Layer 2 of a small transformer language model trained on English Wikipedia (9 layers, counted from 0, width 128).
A neuron's activation on a vector x is ReLU(gate . x) times (in . x), where the dot is the dot product.
The model reads these tokens: " prov" "ide" " in" " the" " event" " of" " a" " cr" "ash" "." " The" " more" " st" "ar" "s," " the" " bet" "ter" " the" " v" "eh"

The vector x that enters this layer's MLP at each token. A number n stands for (n - 500) times 0.0068.
0 " prov": 552,474,363,461,424,279,611,310,591,567,370,573,466,419,525,460,535,461,366,598,636,295,440,597,485,619,398,764,941,393,794,597,407,544,634,511,402,259,549,742,499,551,518,606,234,490,592,599,453,657,555,365,595,399,493,555,509,403,374,621,589,430,623,512,465,407,541,478,584,484,448,617,615,436,545,525,500,512,337,381,972,595,450,461,564,339,544,463,408,436,524,530,443,410,500,594,562,581,545,477,357,566,526,428,423,660,447,469,555,584,613,562,609,628,516,561,477,531,442,407,336,528,544,441,498,567,501,481
1 "ide": 593,422,396,574,586,332,473,293,592,523,508,564,533,497,464,433,417,606,365,628,629,450,455,516,294,458,534,515,660,543,715,411,418,460,463,615,566,443,507,368,636,466,632,637,387,474,630,420,443,631,562,487,438,480,292,458,656,527,499,431,514,528,462,534,186,642,424,550,526,506,418,509,441,481,595,433,563,613,448,356,742,497,342,504,363,331,492,640,337,342,504,576,524,505,620,610,583,637,514,660,532,503,590,553,406,635,538,401,500,580,558,677,486,478,483,368,434,411,374,690,406,436,506,602,480,623,610,592
2 " in": 503,491,518,586,485,461,479,475,712,559,601,472,413,346,373,480,460,459,415,638,432,464,387,582,436,601,492,399,522,471,546,588,472,554,255,398,389,555,511,495,608,640,509,601,481,525,455,478,582,556,658,563,403,440,524,491,619,415,477,509,509,585,488,510,376,422,511,537,500,467,300,577,501,540,437,463,515,477,457,415,707,601,501,380,450,463,533,527,471,504,493,611,438,417,531,519,415,605,473,467,434,580,444,540,528,528,449,415,400,431,489,549,545,505,383,450,547,507,513,649,646,541,604,392,625,541,455,540
3 " the": 452,448,540,496,483,446,518,474,539,396,412,478,490,372,334,439,456,453,456,525,611,558,476,559,377,564,540,540,567,430,524,508,594,539,355,413,452,512,485,516,510,443,492,629,496,504,449,498,492,537,514,473,386,499,299,479,393,467,463,581,456,490,528,511,557,465,499,478,512,479,294,494,570,574,561,456,479,460,617,457,522,532,545,470,511,516,632,583,551,444,394,397,596,558,620,476,472,582,545,503,495,536,404,614,505,558,524,451,515,346,382,567,464,533,460,473,624,535,573,442,520,504,552,505,561,513,523,477
4 " event": 413,371,438,400,525,428,424,293,519,513,555,504,441,281,420,489,503,383,459,495,541,516,369,461,506,624,600,502,701,533,453,661,415,402,542,475,518,349,457,735,535,565,538,667,656,624,378,601,504,563,557,467,498,503,521,466,535,378,397,535,433,438,372,409,596,380,390,342,597,588,363,481,355,504,553,572,490,477,307,560,623,599,425,541,417,631,599,559,458,552,523,546,414,558,418,394,459,583,736,558,583,712,368,441,679,641,437,303,447,426,521,580,470,434,326,513,542,582,383,696,477,436,482,451,481,584,532,474
5 " of": 618,348,447,485,512,416,548,524,520,516,720,556,517,517,482,508,511,463,465,448,414,464,445,416,394,538,426,465,618,640,519,421,515,485,187,576,478,470,466,530,564,545,569,586,428,572,467,491,602,474,503,481,390,447,491,474,652,390,526,479,478,448,763,524,530,584,532,461,552,402,330,571,512,508,504,388,546,317,518,499,651,507,551,545,476,486,591,645,605,591,499,511,508,499,541,447,490,631,512,450,478,498,476,446,522,485,466,381,434,528,429,486,405,546,357,490,427,512,560,629,666,504,436,482,551,445,457,466
6 " a": 263,406,523,395,482,295,480,448,455,412,419,510,503,370,417,315,482,456,447,594,565,525,285,551,494,549,529,581,559,489,615,549,623,538,326,536,489,506,444,485,572,432,533,655,490,427,471,470,794,570,490,542,496,453,436,483,424,528,351,584,476,297,637,500,656,556,355,517,375,533,408,397,539,518,413,495,496,331,523,441,686,532,522,459,640,509,620,592,490,603,407,459,526,680,521,327,521,591,508,571,516,545,445,584,481,657,503,490,489,500,510,515,511,574,491,482,541,459,573,701,446,510,572,578,430,603,595,515
7 " cr": 642,683,602,378,616,450,391,352,399,469,633,425,580,478,408,421,467,328,514,436,653,569,354,407,386,650,412,427,724,408,402,407,284,621,418,497,492,512,401,576,456,613,472,596,575,491,416,505,484,405,533,684,506,273,445,386,408,566,380,694,519,374,553,464,556,483,448,507,620,647,464,486,364,365,608,518,509,520,331,449,745,618,663,424,462,496,342,522,522,447,476,429,406,428,610,481,258,586,510,543,598,481,511,465,580,663,467,336,652,372,471,274,533,412,395,502,429,633,542,515,488,504,613,204,423,671,403,776
8 "ash": 638,396,520,415,430,408,479,548,892,461,489,399,548,528,520,575,447,463,463,721,608,572,436,314,485,617,465,729,364,502,257,562,529,278,502,749,604,491,372,564,487,366,490,740,503,507,536,458,682,532,518,491,360,502,504,481,447,441,485,404,696,658,482,417,607,552,415,573,450,597,467,362,506,507,593,368,586,758,292,324,458,490,339,548,541,415,539,522,518,522,544,522,383,403,589,397,543,807,659,585,530,507,559,408,703,447,538,373,659,476,512,604,580,610,375,413,647,503,416,705,325,223,561,749,338,678,520,667
9 ".": 394,506,490,538,596,622,557,555,485,405,639,453,556,498,219,523,560,455,571,452,464,521,557,542,279,435,431,421,630,517,392,578,574,485,539,443,593,537,365,512,534,454,485,587,559,460,543,510,642,527,650,544,621,485,439,522,420,447,652,629,449,499,394,630,555,403,646,527,465,499,428,430,467,521,507,593,452,546,517,407,434,491,448,238,594,444,459,342,631,570,595,561,549,601,550,554,466,811,480,482,464,438,440,517,570,675,454,429,457,445,453,618,480,568,417,504,470,537,497,689,682,499,601,566,571,423,511,511
10 " The": 362,391,568,486,405,495,490,442,507,401,404,498,495,390,416,483,476,430,612,427,609,578,464,506,346,585,648,470,516,416,505,495,583,469,357,426,569,516,620,515,494,441,551,476,456,561,499,548,561,518,532,439,457,533,409,523,351,378,527,521,418,483,598,528,522,526,478,497,519,547,307,440,428,586,587,521,515,451,663,389,448,525,505,489,493,466,607,485,544,463,479,335,588,510,517,621,396,510,608,398,596,574,508,640,500,611,571,633,423,528,322,493,474,434,585,507,442,442,596,402,605,463,488,463,476,470,546,550
11 " more": 438,321,482,447,459,318,701,458,511,388,471,472,461,486,485,478,470,494,713,574,681,396,464,527,493,459,402,509,456,581,389,562,524,519,357,448,415,528,466,407,636,389,613,353,539,653,569,466,562,461,480,562,509,412,384,494,603,477,393,626,487,273,427,536,377,750,412,462,527,517,399,493,452,588,360,447,526,575,476,438,657,580,464,363,415,549,754,626,510,354,454,622,506,767,461,509,485,609,383,470,432,596,577,357,505,727,462,466,562,530,475,532,532,484,446,594,425,424,510,379,373,440,437,341,519,568,424,577
12 " st": 474,469,543,446,458,375,504,660,418,629,642,521,613,615,436,423,420,666,560,518,516,595,553,528,442,545,471,446,490,398,546,548,296,543,510,454,554,556,421,563,360,740,475,726,581,489,389,642,699,397,558,644,542,314,536,525,540,509,431,708,655,298,550,376,617,608,494,526,518,411,572,469,458,380,600,506,508,596,385,342,469,564,455,532,456,317,493,527,710,455,399,587,422,547,497,392,570,440,478,580,783,565,465,529,407,562,576,287,619,394,432,776,441,452,431,427,390,557,324,523,564,203,670,438,591,751,515,657
13 "ar": 651,661,430,256,596,420,385,537,406,541,459,570,452,485,460,508,459,623,593,532,666,435,601,309,466,548,606,702,454,522,388,558,529,369,588,492,458,610,319,596,510,775,603,507,556,626,485,379,643,548,506,288,556,447,531,491,595,704,512,594,596,725,383,466,678,434,651,455,559,410,453,474,441,422,209,565,499,370,511,288,526,524,503,420,439,571,550,491,606,623,534,529,599,345,446,198,680,774,509,509,537,493,566,599,486,664,460,328,505,570,525,662,462,446,445,663,444,382,539,476,628,547,494,441,520,683,676,670
14 "s,": 451,427,565,569,485,529,516,535,500,553,517,573,494,345,439,591,671,520,620,488,577,603,610,558,514,477,467,666,645,576,395,493,577,466,519,565,649,394,524,666,503,589,479,575,552,478,461,485,565,458,494,426,469,424,569,531,441,345,529,449,401,444,528,543,552,564,566,480,494,497,393,578,633,526,409,553,504,528,505,486,538,497,506,192,489,477,463,526,435,463,526,416,635,529,437,471,475,655,427,510,559,531,443,560,587,600,488,433,543,540,474,650,540,444,456,378,466,429,468,391,630,323,520,419,608,407,498,461
15 " the": 390,443,572,446,425,571,535,467,491,420,378,529,525,415,463,456,461,472,603,460,597,585,456,563,389,589,546,575,545,416,477,547,630,520,328,432,512,483,523,512,551,432,539,501,509,550,450,533,487,554,486,428,376,528,320,478,366,423,473,593,456,466,581,519,543,503,494,481,529,510,296,508,536,519,536,474,483,412,640,382,438,504,545,478,525,473,585,561,512,451,383,379,667,589,608,542,447,539,541,467,531,534,497,578,521,587,515,528,550,453,371,577,423,486,569,495,495,483,576,379,545,498,476,488,460,482,546,480
16 " bet": 521,332,508,516,483,357,518,545,497,428,670,570,474,535,374,454,526,555,458,569,607,407,355,457,645,598,457,610,647,431,290,393,357,377,457,396,571,401,586,543,584,606,594,736,670,447,595,633,521,398,561,575,456,460,495,552,290,412,255,486,549,378,473,395,546,604,403,465,536,509,531,457,373,478,489,550,527,731,408,442,604,559,474,429,448,568,732,599,453,538,746,568,314,650,554,468,463,780,535,709,572,457,681,449,357,552,532,387,526,424,478,495,425,318,487,469,610,490,606,726,550,616,410,498,447,536,576,470
17 "ter": 594,483,508,423,538,271,475,467,643,447,399,598,542,414,565,585,520,782,783,514,526,558,391,583,418,443,378,458,508,508,503,708,530,508,496,568,553,560,537,816,842,429,706,494,482,391,587,233,700,437,474,498,480,575,544,486,559,495,582,652,723,438,432,477,580,533,470,523,520,423,405,499,507,519,490,555,465,337,536,383,555,445,342,552,479,712,395,486,643,536,481,659,489,453,547,494,554,549,613,574,487,550,485,446,359,566,607,486,768,557,526,613,508,443,394,464,711,450,459,424,384,373,505,185,350,601,546,637
18 " the": 402,493,563,476,405,510,529,466,474,466,418,486,455,415,461,462,438,533,457,552,599,562,434,573,394,572,535,596,537,413,504,532,572,508,325,406,469,523,467,560,506,431,547,423,536,575,437,526,515,554,457,478,400,525,302,488,387,453,487,579,512,466,502,514,479,505,477,490,502,456,293,492,597,469,584,477,466,467,576,338,422,452,533,484,553,437,571,567,513,463,384,387,577,563,610,536,486,482,553,466,511,512,455,565,521,563,519,446,534,407,381,516,428,465,492,509,568,561,544,415,546,542,546,471,505,528,559,513
19 " v": 623,404,454,436,377,486,636,460,402,352,665,595,396,494,416,444,588,606,589,487,517,422,427,500,542,663,423,690,705,545,461,428,290,517,551,254,349,554,471,610,604,272,571,658,371,500,436,469,504,405,503,542,572,368,534,505,404,238,355,495,463,344,455,586,468,541,577,481,600,480,469,479,490,488,527,692,413,391,232,385,716,517,653,523,533,331,586,471,423,493,356,501,409,554,567,496,463,501,744,375,543,498,623,510,457,471,425,423,610,318,347,605,420,347,486,417,361,456,400,503,416,516,614,384,554,735,437,639
20 "eh": 393,503,557,523,523,625,541,466,442,542,741,526,386,532,336,493,455,504,428,641,580,642,533,381,600,684,349,403,455,454,337,571,505,361,398,563,432,537,366,576,542,571,671,643,428,439,435,457,700,505,382,487,471,505,487,538,561,586,476,435,675,570,439,348,578,414,519,588,373,601,474,488,571,356,676,269,469,618,412,474,309,613,297,555,546,436,531,543,651,434,512,553,319,644,541,499,587,842,371,545,316,449,435,395,484,686,547,676,594,403,532,708,447,447,542,652,466,450,576,578,385,457,333,445,441,543,656,734

Each question shows the input weights of one neuron of the MLP. A number n stands for (n - 500) times 0.00093.

n65 gate: 741,609,553,389,419,649,503,606,559,482,435,733,500,578,531,456,370,580,514,510,516,576,558,576,480,520,708,543,398,467,612,591,663,432,453,564,649,450,628,572,466,649,271,521,532,569,500,589,374,500,343,532,503,603,424,369,383,370,523,500,556,540,493,386,451,459,588,510,358,237,518,596,703,443,426,556,474,428,621,417,528,534,328,458,536,630,528,541,639,256,617,454,249,610,717,691,404,480,416,543,597,510,551,327,440,466,456,381,614,469,635,510,121,686,500,315,392,534,507,462,321,685,246,548,534,374,524,260
n65 in: 411,545,481,526,440,588,566,543,331,394,579,558,537,544,636,500,494,375,364,568,586,356,328,361,500,656,490,564,686,484,520,464,439,460,432,451,534,469,586,653,520,569,471,660,580,547,433,467,592,450,473,552,675,428,737,510,562,473,403,596,463,374,659,589,531,513,606,622,342,316,695,291,632,570,605,529,573,602,503,568,263,513,439,659,607,580,346,488,467,472,396,532,510,562,593,392,537,526,737,302,520,423,603,714,408,490,467,543,510,291,674,286,409,661,793,624,670,497,623,456,423,558,486,626,513,412,245,297
On which token does it fire most? 16 " bet"

n60 gate: 479,577,394,425,597,588,515,617,705,484,488,625,466,413,407,329,378,500,728,425,617,362,579,447,461,451,453,574,512,310,303,494,720,607,539,431,559,633,357,726,424,412,627,417,668,590,488,463,351,540,393,608,497,572,565,754,443,610,364,527,438,348,451,459,365,436,558,557,419,481,573,577,412,494,394,405,608,590,647,438,509,443,550,480,485,436,672,679,334,506,488,553,410,563,373,634,604,494,439,571,395,515,445,524,515,443,539,470,344,580,515,379,454,566,453,461,597,411,402,506,295,603,621,524,279,434,582,394
n60 in: 450,582,390,307,685,634,513,573,564,370,613,548,465,362,664,392,371,318,552,468,440,484,622,500,466,701,497,552,536,277,610,690,463,538,500,389,494,696,578,462,525,475,616,418,444,503,685,330,325,415,380,546,463,300,582,522,531,623,293,623,567,353,400,536,471,375,581,444,447,468,643,637,400,470,369,442,542,503,587,622,490,602,561,524,485,591,433,532,397,449,407,464,529,611,697,500,478,466,515,451,242,246,754,516,618,478,463,472,519,513,500,416,535,607,610,469,565,500,604,490,421,516,335,402,373,329,581,548
On which token does it fire most? 11 " more"

n89 gate: 423,500,681,516,436,445,465,484,474,523,460,737,546,543,710,522,592,258,474,415,534,529,538,622,417,609,369,379,453,380,500,545,725,432,658,503,568,570,627,500,468,564,369,376,624,487,404,707,530,568,390,500,577,546,522,491,601,510,419,436,710,469,667,475,384,478,554,554,331,434,546,587,506,517,494,478,207,275,573,536,434,389,728,574,556,671,578,437,656,341,521,448,480,503,438,575,561,462,589,340,562,458,375,669,465,595,328,654,462,680,510,415,464,536,470,649,632,549,296,457,341,523,193,590,377,480,452,484
n89 in: 478,732,680,413,462,657,642,576,375,331,560,593,346,551,600,642,530,398,435,628,283,462,478,472,404,500,473,403,609,684,628,531,567,645,414,580,532,493,624,412,400,715,448,451,431,369,473,598,593,585,591,399,566,554,473,497,478,509,442,727,490,675,431,726,380,478,531,541,354,371,536,284,643,398,562,555,455,423,503,478,407,441,570,482,570,544,532,342,653,500,497,639,612,565,649,490,456,531,491,439,385,497,296,666,463,568,325,478,438,350,376,362,525,652,381,395,477,494,619,442,384,526,487,544,262,590,491,436
On which token does it fire most? 15 " the"

n159 gate: 594,658,567,497,397,597,616,560,554,389,616,413,478,617,529,525,605,593,542,548,588,586,538,420,618,277,509,400,506,388,691,416,476,604,562,509,653,435,405,336,338,606,436,431,529,331,315,838,532,588,626,422,528,583,555,460,506,462,445,440,442,411,635,434,442,491,488,282,606,332,503,536,537,536,634,515,557,413,460,676,417,277,613,632,445,522,370,412,572,365,527,669,442,549,667,452,572,556,613,457,516,637,262,606,469,550,416,487,531,541,559,307,421,484,400,358,500,500,292,458,566,394,411,554,478,484,275,368
n159 in: 748,497,446,466,457,682,469,409,709,535,588,414,557,497,567,500,375,405,573,684,491,349,398,573,651,509,704,464,479,461,339,565,358,491,570,460,374,561,548,668,429,635,437,503,474,412,515,406,512,394,556,594,654,565,524,433,412,345,566,562,284,439,286,536,334,614,327,352,460,609,276,392,423,601,401,636,619,628,555,491,478,543,446,464,709,394,600,555,349,450,615,577,516,532,401,573,525,405,293,488,604,629,550,608,604,549,599,568,424,528,479,567,469,487,424,488,580,344,491,561,726,338,679,488,516,519,537,497
On which token does it fire most, and how strongly? 12 " st", at about 0.33

n222 gate: 451,538,611,610,581,524,474,408,457,436,370,723,473,572,637,567,254,563,584,493,491,658,558,564,658,575,160,541,377,694,497,568,582,467,574,423,407,497,561,350,652,542,332,340,442,520,293,631,446,709,382,402,442,540,393,567,506,758,554,523,597,414,441,475,523,523,361,435,716,527,329,566,516,295,477,652,497,572,516,414,500,477,725,540,544,441,530,579,516,385,593,438,493,578,361,580,337,658,469,436,447,559,578,422,503,497,332,503,455,477,593,507,658,419,490,436,380,369,398,677,325,614,633,660,553,340,490,483
n222 in: 473,376,565,386,391,555,582,442,333,563,425,410,413,340,453,584,407,534,434,494,415,687,458,604,446,324,532,183,606,590,382,551,500,808,440,503,525,522,399,521,766,392,341,487,639,614,570,552,489,439,546,677,569,575,459,524,575,433,400,421,447,420,549,523,456,518,382,563,608,553,481,435,470,468,352,615,555,606,626,432,509,374,541,404,615,409,460,659,533,564,543,349,615,326,471,615,558,677,471,458,478,525,548,391,437,398,461,576,452,555,575,531,399,462,550,362,481,561,598,400,414,229,366,439,521,674,615,429
On which two tokens does it fire most, strongest first? 11 " more", 15 " the"

n137 gate: 543,558,441,457,497,429,470,608,565,451,481,613,442,721,551,427,362,459,441,332,436,541,279,458,527,487,682,299,235,558,697,550,467,618,470,599,633,392,430,416,430,620,301,335,493,599,558,618,332,601,359,385,423,735,374,487,414,349,448,493,596,490,396,282,379,547,497,643,580,376,479,571,424,528,730,467,683,344,685,398,586,437,493,414,503,628,581,588,523,561,465,564,493,737,325,729,345,493,382,448,442,558,560,413,407,523,390,450,516,561,437,599,544,514,414,414,407,618,618,658,376,541,391,725,368,562,594,342
n137 in: 643,442,411,694,217,504,672,610,500,631,407,518,575,342,482,459,564,629,655,525,540,720,412,367,431,251,598,629,564,598,490,507,507,468,331,638,472,664,361,454,615,319,473,485,445,585,622,599,438,313,567,536,437,330,486,372,562,433,568,388,392,449,574,450,406,528,340,490,344,424,659,432,566,555,406,486,658,548,320,504,414,673,442,446,623,454,720,254,507,222,517,581,367,445,632,385,556,451,517,486,293,830,448,409,431,514,521,640,352,504,677,482,418,706,453,579,673,302,500,558,622,612,390,577,358,540,493,428
On which token does it fire most, and how strongly? 1 "ide", at about 0.48

n47 gate: 516,657,406,620,562,573,453,673,420,429,390,733,392,497,558,435,482,525,561,475,506,390,553,585,645,491,467,467,367,467,761,525,515,422,386,497,693,506,497,525,596,608,439,627,438,437,503,324,413,434,478,558,516,607,262,512,383,475,585,347,414,582,569,452,789,497,637,484,392,600,481,582,528,474,736,643,470,414,639,567,414,472,603,503,330,622,576,517,484,569,568,437,385,565,509,325,563,411,405,427,506,484,609,692,488,359,540,494,454,449,478,375,282,703,695,383,465,487,506,413,480,545,579,628,676,218,500,564
n47 in: 443,497,331,500,465,567,541,567,426,765,626,746,555,597,409,528,264,448,650,574,600,583,573,620,503,690,681,515,564,491,506,509,663,405,469,391,526,385,391,554,443,453,411,569,559,426,552,335,433,659,475,401,607,431,460,671,497,395,494,307,481,485,250,455,546,651,409,434,650,601,432,491,516,610,557,580,521,513,584,416,326,438,405,479,562,592,503,391,418,455,602,345,196,559,797,400,503,491,512,454,458,638,506,591,434,394,425,709,438,526,591,461,375,425,610,366,500,494,417,552,500,487,457,443,624,309,629,432
Its three highest activations, in order, are on tokens 10 " The", 15 " the", 3 " the"

n43 gate: 608,526,596,657,467,644,569,576,463,425,340,601,456,677,412,468,503,419,293,460,557,590,553,523,555,365,270,382,382,589,520,307,468,487,620,442,530,425,596,543,392,588,429,438,407,577,338,556,561,497,599,325,448,459,519,497,455,523,318,507,348,381,454,566,456,254,490,500,631,442,658,573,542,348,310,619,494,497,624,510,450,669,635,569,452,503,757,515,602,478,381,462,493,493,478,436,457,516,440,307,440,624,391,556,331,510,205,536,412,557,787,463,457,701,422,481,747,447,657,250,448,558,528,563,407,635,543,328
n43 in: 712,333,639,491,738,449,618,465,656,454,533,409,545,430,480,525,576,435,516,513,659,458,452,416,434,389,488,485,402,647,430,569,497,602,337,484,490,272,414,490,383,692,509,367,394,471,482,423,529,535,490,477,642,467,325,472,447,605,552,430,578,724,532,451,605,652,427,582,573,526,500,657,585,564,554,463,628,736,679,425,503,387,475,433,457,487,471,417,547,758,515,549,415,394,451,620,411,399,443,447,380,413,465,668,283,603,304,430,647,574,714,601,510,526,334,444,448,458,481,569,594,699,673,372,269,559,468,552
On which two tokens does it fire most, strongest first? 0 " prov", 13 "ar"

n252 gate: 432,633,427,461,568,497,405,454,547,561,534,427,573,347,597,526,500,533,372,453,588,510,428,602,645,546,680,664,311,481,523,565,452,634,702,394,682,813,384,343,390,655,455,582,371,394,595,526,473,513,431,425,367,553,591,378,410,399,494,356,350,366,631,506,402,448,627,458,426,503,471,317,510,462,228,459,491,628,468,540,373,487,630,559,433,533,725,558,367,537,553,622,470,582,380,410,493,532,186,564,301,689,311,416,471,413,386,670,452,450,423,430,411,372,698,494,557,424,643,477,338,580,510,533,470,396,594,423
n252 in: 533,357,465,311,552,472,296,616,771,435,562,608,446,497,564,429,393,634,564,470,415,600,631,481,510,638,411,615,551,503,621,552,471,553,413,484,870,548,551,441,569,435,506,607,617,377,433,285,460,629,401,555,389,565,617,658,607,411,516,484,463,458,871,384,432,461,500,497,637,564,635,522,370,459,644,589,503,441,461,359,477,435,426,531,634,421,586,482,363,447,425,513,628,637,548,302,724,555,416,516,430,463,451,520,445,464,526,651,749,420,338,641,344,364,476,678,568,384,657,463,372,480,493,484,470,551,602,302
Its three highest activations, in order, are on tokens 6 " a", 16 " bet", 20 "eh"

n151 gate: 614,482,362,329,438,730,364,581,535,593,359,443,607,355,449,409,373,371,481,472,447,581,559,506,640,673,428,697,464,435,482,512,605,512,406,539,538,516,522,382,454,393,362,471,632,763,482,624,529,515,667,503,592,561,515,494,612,531,347,515,402,542,574,668,516,558,479,607,662,395,500,309,592,730,240,518,491,376,418,447,465,390,395,603,512,370,544,512,653,456,526,515,658,690,506,506,515,293,567,440,324,581,589,574,314,433,482,454,345,462,622,475,456,319,503,524,513,727,563,491,500,528,442,522,531,658,552,506
n151 in: 551,363,566,374,599,488,576,389,589,544,441,526,419,459,451,422,508,500,471,500,372,688,446,434,584,370,607,659,505,622,542,520,649,370,383,619,575,518,482,469,576,419,459,639,435,643,628,608,461,656,531,682,576,615,530,514,733,395,544,602,558,561,486,476,677,342,478,379,500,465,578,391,436,503,517,492,446,479,573,310,569,494,426,589,577,585,563,445,494,457,505,419,520,491,500,402,341,299,519,608,362,383,539,354,486,589,584,565,608,603,419,509,551,587,488,533,694,634,423,581,586,633,459,384,725,552,613,474
On which two tokens does it fire most, strongest first? 6 " a", 13 "ar"

n114 gate: 648,589,491,509,381,658,506,570,468,402,326,568,490,443,448,485,491,327,487,571,497,459,588,414,491,497,506,668,527,364,491,425,666,608,432,463,570,451,569,456,585,519,607,520,510,612,381,627,404,484,351,529,344,524,670,419,500,311,549,380,574,540,560,560,607,412,403,287,381,296,657,320,666,596,478,595,464,310,656,638,474,453,479,530,589,547,650,397,494,509,575,376,387,480,604,606,383,307,434,488,699,401,286,541,400,531,290,727,305,772,491,555,538,438,500,460,617,440,488,390,503,600,321,472,576,439,513,606
n114 in: 619,586,482,427,692,601,583,466,572,582,570,397,581,456,538,494,523,360,547,613,406,330,528,521,433,632,485,473,465,447,412,415,500,777,377,467,593,538,717,497,339,433,533,455,433,512,468,672,531,319,540,338,518,500,538,455,404,598,554,463,525,324,451,491,345,540,634,369,430,598,519,438,655,551,366,539,594,607,624,669,447,660,661,658,589,561,593,440,540,544,555,579,857,570,470,475,439,636,456,605,640,481,473,607,376,512,430,647,545,596,603,478,395,367,447,551,412,515,658,484,694,437,388,463,389,654,701,469
On which two tokens does it fire most, strongest first? 10 " The", 15 " the"

n11 gate: 644,620,409,634,559,487,358,574,503,482,478,404,434,534,639,430,379,542,439,635,472,574,444,374,535,459,534,477,489,517,485,465,394,399,639,405,614,491,457,491,462,520,440,629,460,548,537,352,374,544,473,402,339,673,276,604,610,453,689,541,530,388,532,472,546,474,371,295,544,506,364,298,500,475,585,560,435,463,587,476,416,477,663,455,555,592,551,638,491,430,564,486,524,531,474,298,674,462,413,543,380,736,447,392,413,361,497,453,465,620,634,422,452,591,633,497,585,714,388,542,537,642,515,666,559,470,377,256
n11 in: 480,605,654,230,292,519,538,429,497,628,561,443,446,525,599,676,497,637,443,479,463,544,477,480,555,650,452,574,469,430,433,474,531,350,405,385,595,518,537,641,532,538,437,485,506,521,364,379,549,394,259,335,762,514,449,425,633,521,628,421,443,574,764,508,255,386,471,459,544,515,505,543,483,475,477,531,373,394,399,431,485,317,503,475,511,491,559,549,491,413,667,548,524,662,477,656,447,590,600,468,494,643,488,404,671,407,407,406,532,563,543,599,390,564,404,601,422,663,489,666,500,467,417,565,536,617,608,506
On which two tokens does it fire most, strongest first? 4 " event", 5 " of"

n166 gate: 463,564,473,620,435,570,347,453,545,542,378,369,640,548,577,445,431,436,295,567,557,680,550,378,503,534,585,325,750,593,500,580,433,716,350,531,646,575,354,556,435,587,622,539,565,696,509,632,405,563,566,721,388,722,455,396,518,563,512,469,375,351,550,623,542,565,497,419,494,587,533,385,515,480,596,546,533,629,500,468,538,398,624,613,743,600,604,695,494,440,441,527,580,477,455,532,513,377,248,503,481,481,313,323,355,506,590,581,598,490,432,516,456,535,407,457,590,557,488,260,444,590,408,522,503,420,447,270
n166 in: 469,536,416,558,399,500,540,429,481,586,553,377,575,612,506,585,408,591,579,572,556,394,448,533,479,522,524,598,488,361,552,531,506,333,436,349,506,702,744,370,638,534,353,413,690,428,375,522,597,361,413,417,595,494,548,379,667,559,632,627,651,720,765,370,662,543,549,534,546,544,602,569,353,442,488,587,598,415,497,591,645,509,572,471,533,611,597,405,690,547,532,426,352,471,533,538,299,476,600,596,393,306,577,463,634,433,543,469,506,378,476,487,612,570,301,743,605,484,560,699,373,589,539,481,447,383,586,572
On which two tokens does it fire most, strongest first? 7 " cr", 5 " of"

n98 gate: 614,546,554,547,540,619,529,612,438,544,508,316,595,457,551,471,601,570,595,492,258,604,513,547,534,516,451,482,543,444,661,476,619,348,477,464,543,508,506,465,569,610,595,611,555,513,625,388,493,540,463,318,660,432,497,474,487,497,564,577,473,526,447,520,555,592,608,605,555,653,500,697,429,447,492,356,505,360,435,338,489,469,613,525,546,691,444,394,508,503,427,480,438,657,362,570,638,466,598,637,435,331,555,534,649,482,453,489,510,554,526,522,371,623,587,555,530,471,472,514,542,717,428,434,516,408,418,668
n98 in: 392,363,570,408,533,250,508,477,474,503,466,432,566,547,595,672,426,534,690,516,418,417,526,530,436,451,430,540,465,564,377,403,553,508,619,528,461,313,572,552,620,510,422,557,527,432,393,696,636,446,423,492,605,556,376,462,626,557,430,505,445,457,567,525,593,528,265,497,653,526,424,483,505,468,577,553,619,636,411,476,453,612,415,424,355,477,536,538,359,468,471,362,503,363,597,476,575,586,546,430,605,550,582,344,396,378,564,487,568,568,444,592,474,402,468,439,553,474,477,545,383,492,624,454,562,508,428,518
On which token does it fire most, and how strongly? 17 "ter", at about 0.69

n129 gate: 469,659,543,666,286,574,374,656,568,497,446,377,535,449,458,540,397,596,312,716,646,446,481,485,822,487,466,534,415,479,535,559,405,630,481,627,532,671,359,516,368,622,571,454,464,199,524,494,497,576,484,595,387,521,521,581,419,418,448,604,345,596,380,548,240,506,556,403,459,429,444,427,578,371,359,525,679,707,369,651,568,537,515,410,417,519,385,471,563,611,584,500,487,418,412,419,437,397,329,657,497,602,424,494,488,463,475,462,401,635,475,510,532,659,487,472,425,471,764,383,563,542,589,699,545,552,377,364
n129 in: 491,436,409,395,383,593,494,619,595,322,523,429,497,549,590,613,468,537,575,555,607,631,494,524,563,403,401,553,465,303,593,611,547,606,500,527,635,597,377,549,590,425,462,389,210,629,349,655,548,445,497,522,434,560,503,494,337,440,608,524,571,591,346,381,475,319,326,305,449,497,608,357,443,522,401,562,642,727,604,555,648,581,600,561,341,533,524,446,440,451,543,506,519,525,433,420,515,452,431,674,457,365,506,542,506,592,506,681,607,641,670,339,521,752,460,491,516,512,600,423,678,382,357,524,463,308,494,534
On which token does it fire most? 8 "ash"

n213 gate: 448,479,464,509,442,529,457,469,450,541,326,684,488,494,550,461,480,516,638,400,494,515,375,411,681,491,521,485,400,339,524,497,443,567,590,773,385,401,605,503,555,609,366,334,618,661,550,580,500,423,429,211,379,280,524,449,506,497,272,479,528,369,503,409,431,375,488,409,588,519,568,568,418,625,324,539,515,510,566,444,506,548,631,605,479,619,593,628,382,570,567,562,553,557,571,569,494,539,698,515,494,571,366,363,446,452,582,555,518,534,772,763,543,399,569,455,541,426,443,456,471,478,417,595,466,663,208,587
n213 in: 654,489,530,508,403,357,486,581,381,482,738,608,515,535,480,525,642,625,371,748,366,405,517,611,508,394,448,481,404,593,523,497,411,606,601,545,445,482,488,537,443,639,472,464,583,555,514,652,511,534,640,574,528,446,544,531,522,429,417,589,544,442,537,421,429,290,744,656,571,594,503,483,305,641,647,514,495,506,365,529,299,342,569,593,572,586,578,503,551,544,473,333,634,438,547,503,574,494,486,402,691,434,551,472,680,520,336,509,553,259,438,462,564,524,591,607,506,526,636,564,449,465,437,489,520,597,409,480
On which two tokens does it fire most, strongest first? 16 " bet", 4 " event"